Layer 2 of a small transformer language model trained on English Wikipedia (9 layers, counted from 0, width 128).
A neuron's activation on a vector x is squared ReLU(weights . x), where the dot is the dot product.

Input weights of the MLP neurons that the questions are about. A number n stands for n times 0.0085.
n16: -51 56 46 0 22 -11 -51 19 -27 22 36 -13 27 -30 -8 40 -35 -24 -15 -1 -3 -72 11 -34 -22 16 -1 -16 17 -7 15 -16 -13 44 1 -24 -22 2 69 -14 10 -8 7 25 -9 30 18 -9 -7 -11 1 -26 -32 -14 -16 -48 8 32 0 21 3 11 -19 2 18 8 79 34 8 -6 -29 -40 -22 -32 15 11 9 -11 -3 -25 -10 -57 -42 41 -37 53 30 -8 -15 -53 -56 50 28 12 -19 -41 -3 -18 -18 6 -1 24 49 18 2 15 -38 15 22 -72 17 13 -51 0 -9 35 19 -18 11 -27 -20 -4 10 -13 18 22 26 2
n118: -29 -3 -3 -12 -36 27 77 -6 -2 -5 -12 16 23 27 9 -6 19 -15 9 -40 -10 -28 -3 -49 -20 -19 -11 -8 -34 13 70 7 16 18 7 43 25 -52 22 8 -20 -36 -3 31 -33 10 17 -10 -32 33 18 23 -8 -38 27 -28 -5 51 5 -45 -9 13 -32 9 -42 51 -7 5 61 7 -19 14 10 -51 26 15 -42 -21 -29 -13 16 -70 -86 3 -21 77 -47 17 -60 9 -64 3 -5 -28 17 49 -65 27 4 -5 43 18 -28 3 -12 35 22 -13 -21 25 14 -31 27 -18 -6 55 28 51 -26 -33 -26 0 7 28 -5 10 -32 -14
n125: 31 28 16 -61 -8 -40 2 24 18 22 -8 -22 19 9 -2 -20 29 -24 -3 35 47 -27 -38 1 9 13 4 7 2 27 25 -16 43 9 -30 -31 -10 6 1 -19 -38 -9 45 -17 4 -8 -23 -29 -10 -27 -1 -2 -5 14 30 6 -6 -93 57 -39 27 -31 -10 11 26 36 5 24 -25 -24 -38 35 2 17 -6 -10 -13 -21 15 23 5 52 -7 5 41 -57 15 20 8 19 -10 17 28 36 3 -16 44 -15 14 38 53 -7 61 4 10 36 -3 34 54 -38 -46 -7 -37 -20 3 15 49 2 -35 -6 23 -16 23 3 -25 22 -1 -20
n138: -46 12 -8 45 -22 21 -18 -56 -8 -15 -12 30 -5 48 -35 -7 3 7 68 13 1 19 -3 19 4 2 -4 -13 -7 -7 7 35 26 17 23 29 54 16 66 15 -5 33 -5 37 16 -31 21 -14 14 13 18 -60 -45 9 2 31 42 -3 8 -8 -5 -30 5 29 39 -37 39 16 21 -39 -14 -12 28 -21 -8 -10 56 51 -33 -2 64 -31 16 -22 12 18 3 -81 -4 18 6 -5 -31 -48 -4 27 -5 -28 72 -1 19 -23 -31 -3 -1 -39 -40 39 -32 21 67 -11 31 -5 32 68 26 -33 -16 31 41 20 58 4 41 7 -33 55
n139: 44 24 -21 -18 10 36 -4 15 47 6 -19 34 4 -55 0 29 8 -3 -55 -23 33 -33 -58 -18 15 -46 -32 36 -24 -58 -64 -41 36 -24 17 -10 15 2 -49 -46 -24 53 30 -33 11 69 22 -3 0 52 -27 -20 19 21 -27 -81 22 -16 22 31 10 -34 6 20 62 11 -38 34 17 13 -33 28 8 19 -24 19 -4 -20 -2 19 10 -10 64 -20 -36 28 68 -17 -21 -15 22 -26 -47 -32 -43 92 -12 4 -7 2 7 -18 50 -27 -37 2 36 -71 3 -24 2 -41 -13 -40 -3 63 -8 32 5 -11 -48 -6 33 -28 5 7 -1 -59
n214: 31 29 36 34 19 4 -32 0 6 42 -15 33 -35 -26 -3 23 -57 -1 -34 32 6 -34 -6 26 -18 40 73 -15 22 12 52 -33 12 50 2 -12 -61 13 -10 -32 21 -15 -12 -24 -21 11 15 -23 3 11 -9 2 -24 11 -9 20 -23 -22 -19 -23 7 -10 1 -13 -33 -22 17 1 2 -11 -2 -11 -21 -45 -15 26 -10 -10 -30 -24 -94 -2 2 -10 -29 12 7 8 -21 13 -15 -19 -14 10 15 -43 1 37 46 52 -20 5 -14 46 -16 28 26 25 -33 32 -33 -2 -13 44 -23 -6 -7 -17 15 49 -28 1 -38 27 -3 -22 48 -32
n287: 35 11 29 25 -15 32 28 -20 -27 43 -8 32 18 -19 -53 -50 -23 75 1 -6 0 -44 -2 -82 -5 20 -23 4 20 -3 -21 3 -8 -1 17 21 34 48 -2 52 28 14 15 -45 -13 39 -36 -10 2 2 19 -9 4 7 28 -22 29 26 -4 33 10 -31 32 -4 39 -31 10 6 -40 5 3 18 41 -17 24 -27 -10 32 -37 -1 -67 15 -15 8 4 42 27 31 -48 -16 -27 -47 -28 7 -13 -60 11 -7 -11 -3 -64 14 1 -12 -29 15 -12 5 5 -3 -41 -27 -46 6 -54 6 -30 -22 -53 -10 -6 -5 68 -36 42 -6 -44 8
n374: 13 -24 51 -62 17 -17 -14 -12 -57 24 -17 -6 27 -8 -26 36 -12 2 72 2 -13 -14 -1 0 -4 -30 -35 -69 30 12 -21 -23 -16 -81 -6 -3 -39 12 7 20 2 -8 -21 14 -21 -8 -46 1 -61 6 -14 15 -11 -20 18 -19 -8 26 9 19 56 35 46 -31 18 -13 -48 44 6 -2 -67 -30 20 16 19 -12 27 -20 16 7 20 1 -31 28 4 -11 -13 29 11 -8 56 11 -15 30 25 -52 1 -17 23 -3 20 -5 -4 -36 1 -50 21 -21 31 30 13 4 -44 6 -27 -31 -21 -10 -30 -20 -17 -11 -17 -13 42 -26 -11 -2
n377: -4 5 -5 9 -27 -16 12 14 33 -27 43 16 3 -2 -5 24 -35 11 50 16 36 3 -25 -19 9 -17 -7 31 10 -22 16 -25 -35 36 13 -8 23 -55 -10 -7 42 29 1 16 7 -14 -4 -15 -11 13 -12 23 -32 29 32 27 25 -2 -9 44 -1 -36 13 -20 39 10 -12 10 -58 -33 -17 14 -27 12 0 29 -26 -49 52 -42 -11 11 -24 -18 21 33 -8 -10 -24 3 -1 -9 35 -9 -28 -21 -43 35 38 35 -41 -25 -6 -1 8 28 31 -13 -5 2 30 31 -25 25 70 16 4 -7 -4 -24 10 -11 -18 30 -23 -24 -14 4
n395: 77 15 21 56 -35 20 -23 -12 -32 -39 -5 37 40 -36 8 9 -14 39 32 5 58 -5 -11 11 0 -4 5 -17 4 40 63 -18 -18 -42 29 41 19 -27 13 7 4 18 12 18 -30 -25 -22 19 16 9 2 -54 -27 28 4 22 -60 -5 -4 40 56 4 -3 44 -27 -20 8 38 -29 39 7 49 2 10 -47 -24 -12 -19 -66 46 -7 -25 -3 -30 -14 9 24 20 -38 52 -20 32 9 -11 49 33 65 -35 -34 -13 31 -55 -7 -7 -49 23 2 17 -41 -58 -42 34 -32 -26 2 23 20 -4 10 -82 -31 -15 -10 -52 -27 -5 -30 32
n404: 58 0 -19 -5 17 -6 15 2 -25 -9 -5 2 -23 -8 -47 -33 -22 -1 6 -24 19 29 6 11 -11 0 -38 12 -11 0 -30 -20 16 -29 36 29 12 2 27 5 13 10 20 11 -18 -55 -23 10 -25 -7 23 30 -11 -41 26 -17 14 -42 64 27 11 -50 8 -13 27 -13 27 -61 14 48 -30 15 -21 -2 -21 -71 24 40 34 15 -36 -23 25 -24 -24 19 -25 -10 -19 76 20 7 -41 31 0 39 -10 -8 31 20 -23 -6 -33 39 -11 76 28 1 33 -10 2 2 15 -23 -42 -41 10 -4 -45 -35 45 2 -36 60 17 -9 -88 -28
n509: 24 6 55 15 30 -12 -7 -46 -10 0 -14 3 37 -1 -31 33 -26 18 -4 12 15 -20 21 -1 -23 48 10 -22 3 5 -8 27 13 -12 -1 23 25 7 13 -31 -17 30 9 -22 -10 -27 -13 -7 -2 2 -12 -2 -5 14 -18 23 -14 6 13 23 -20 -23 6 -38 10 -30 -21 -54 35 12 26 5 -31 48 -5 48 15 -19 -64 -52 22 0 6 44 -13 -4 -6 -21 35 -75 9 -41 -17 25 -72 -32 -18 -10 8 -27 77 -1 9 -14 -31 -3 30 -19 -7 -13 -33 20 13 10 3 -38 43 -38 15 3 21 18 26 -12 17 34 -6 1

Each question shows a token from some text and the vector x that enters the MLP there. A number n stands for n times 0.038.

"ich": 4 -9 -27 -8 -9 6 -13 5 -1 5 -8 26 0 -1 43 -14 20 -33 -23 -9 -18 -2 -17 0 -23 -21 2 21 -15 -42 -12 34 -26 -6 67 -2 -10 -3 -2 -16 0 6 12 6 21 -1 -37 -3 26 -27 43 -4 4 23 -10 0 -1 -22 34 -1 2 13 -21 4 -8 -7 19 -26 1 -28 -9 -11 -9 22 27 0 11 43 2 -13 -5 27 7 -5 -3 -12 0 -19 -12 -5 -25 -12 53 -27 12 -44 -3 -11 13 4 -3 -10 -10 -14 -6 -23 19 4 -14 12 -50 -16 14 15 -3 -35 19 10 10 4 -19 9 15 9 11 25 2 -20
Which neuron fires most, and how strongly? n125, at about 0.46

" com": 25 -9 -9 -20 -5 26 -9 14 -11 4 -10 9 6 1 42 10 -5 18 0 -16 -22 4 -11 3 5 -20 -17 5 0 -21 -26 9 -12 4 9 -1 -8 27 -19 -31 6 9 9 20 4 -17 -19 -6 10 -20 74 -22 4 -8 -15 -1 5 -25 5 -22 14 4 -7 1 -10 -2 27 -17 -11 -25 15 -4 -1 -15 52 19 -1 25 15 8 -13 0 9 -10 26 -8 5 -4 -7 -6 -28 15 51 -25 -4 -35 8 -2 -2 1 1 -5 -23 -60 -6 -17 19 9 -13 -13 -10 -21 -18 29 3 -29 -6 -6 -7 20 -14 16 -13 7 -17 20 -28 -9
Which neuron fires most, and how strongly? n287, at about 1.5

"p": 22 -23 -47 -23 1 8 1 -12 3 -2 1 6 5 2 12 10 -3 4 1 -16 -21 -8 -11 -3 13 -20 -28 -7 -14 -21 -10 19 -7 -5 39 -3 -32 23 -13 -26 1 10 0 17 21 -1 -23 32 -5 -22 71 -7 29 -3 -9 1 14 -38 22 4 3 21 10 8 1 -40 16 -4 -3 -7 17 -2 3 20 8 15 23 17 3 17 -6 4 23 1 4 -7 7 3 -8 -11 -8 10 54 -18 3 -24 12 -28 -5 -10 14 -13 -26 -9 16 1 20 13 -15 -4 -10 -19 4 21 8 -35 -2 36 4 21 -5 24 -29 -8 3 35 -1 5
Which neuron lights up most? n404

"e": 3 -10 -12 -24 10 14 5 -7 -2 -7 -4 21 -17 10 45 -2 3 -18 -5 -16 -16 -11 -7 -10 -13 -32 -15 8 -9 -44 -9 38 -30 13 20 -12 -15 7 -17 -33 -11 18 0 16 27 -1 -16 -1 -3 -18 30 -6 21 -12 -2 -3 -28 -16 16 0 -21 26 -15 2 -10 -6 16 -14 -1 -2 5 -14 7 -9 36 12 -9 6 -8 5 -2 -8 -16 -10 24 8 -12 -13 -1 -49 15 -6 57 -55 -7 -20 -7 -5 18 -22 2 -5 -24 -16 2 -16 47 37 -4 4 -42 -19 -11 19 1 -18 15 9 -10 27 -1 8 -13 -10 1 14 -19 -16
Which two neurons fire most, strongest first? n118, n509

"r": 9 -2 -7 0 5 17 -7 -6 -36 -8 3 22 3 0 51 -3 6 5 -8 -19 -27 -6 -8 0 -9 -14 -17 -20 -10 -34 -16 22 -34 6 29 -10 -31 20 -10 -20 7 22 -5 10 10 -7 -30 21 -15 -23 47 3 16 -14 7 6 -2 -32 7 -5 0 4 1 15 -9 -19 4 4 -7 -17 9 0 12 6 15 21 0 35 1 -15 -21 10 0 -27 32 -5 -10 -9 3 -5 19 1 54 -8 -1 -23 9 5 -7 -34 -21 -13 -22 -35 3 -20 7 9 -9 0 -20 -45 -4 7 12 -13 5 40 24 5 -12 16 -29 -6 -25 32 9 -15
Which neuron lights up most? n374

"as": 12 -27 -24 -4 -5 25 -17 5 9 -5 -18 9 -1 1 76 -13 1 -14 0 -30 -5 0 -4 2 -6 -32 -23 -7 9 -25 -21 44 -64 8 34 -1 -18 17 -9 -13 -11 11 16 20 -3 -5 -4 23 20 42 34 7 3 -9 -4 -14 5 -25 28 16 -11 -6 -14 18 1 -32 14 27 6 -21 -3 -8 18 7 16 3 28 7 -8 7 -21 6 14 -7 53 -6 -7 -26 -35 -14 -18 5 30 -24 -19 9 -10 -8 -2 -14 4 -10 -2 -24 -4 0 29 30 -5 7 -38 -8 -2 14 -13 -13 3 24 -4 -9 -14 20 -20 -11 -8 19 -12 -5
Which two neurons fire most, strongest first? n139, n395

"m": 13 14 -22 -23 10 16 -1 16 -14 -2 21 8 -2 9 17 -6 5 -13 -6 -1 -20 -3 -19 -7 46 -22 -22 -4 3 -46 -9 29 -17 8 25 -11 -24 24 -7 -14 3 23 -3 12 2 -7 -21 8 -8 -43 1 5 16 -2 -14 -2 3 -22 19 -11 -7 -9 -14 8 -10 -53 14 -22 -3 -4 -2 -2 -8 9 17 11 19 -2 17 2 5 8 20 -25 9 -8 -17 -20 4 3 -17 -1 64 1 -6 0 1 -14 0 -23 24 -8 -26 15 -11 -12 24 6 -5 20 -18 -11 -11 24 -3 -29 -8 2 8 25 7 25 -27 -6 -23 43 -20 -24
Which neuron lights up most? n404

"ed": 15 -15 0 7 -5 13 -17 -9 -8 -8 3 0 -16 -6 69 -6 -2 -6 16 -21 -7 -10 -17 5 11 -19 -13 -8 3 -31 -6 49 -32 -8 41 2 3 25 -18 -17 -14 21 18 11 -1 -2 -36 13 9 -32 69 -37 20 -7 -6 14 -15 -4 23 11 -22 -2 19 7 -24 -12 19 -3 -11 -10 -11 -3 6 10 34 15 9 30 11 1 -21 10 -3 -24 31 -2 -13 -12 -33 -26 -9 6 57 -13 4 -12 6 -4 -13 -8 18 -13 -29 -19 13 -3 20 20 -1 -1 -53 -4 0 27 -5 -14 7 11 -9 -9 -16 20 -9 -8 -18 11 11 0
Which neuron lights up most? n395

"}": 13 -5 -19 12 2 26 -26 3 6 1 -9 -3 22 -3 15 9 5 5 13 -9 -32 10 -10 0 24 -15 -1 14 5 -35 -13 -10 -19 15 55 -2 10 15 -16 -4 -7 5 3 8 13 -4 -20 -1 1 -33 67 -15 15 14 8 5 -7 -24 26 -5 -5 15 -19 -11 6 -29 35 -8 -12 -14 7 -16 14 4 10 6 4 11 8 -17 -15 8 9 -28 12 -4 8 -7 -1 -6 -45 4 77 -8 -1 -25 -3 -8 -4 5 7 -6 -34 -15 -3 -16 25 22 -3 -12 -29 -45 -5 16 -4 -26 -5 3 3 26 -9 37 -29 -12 -1 20 -4 -24
Which neuron lights up most? n287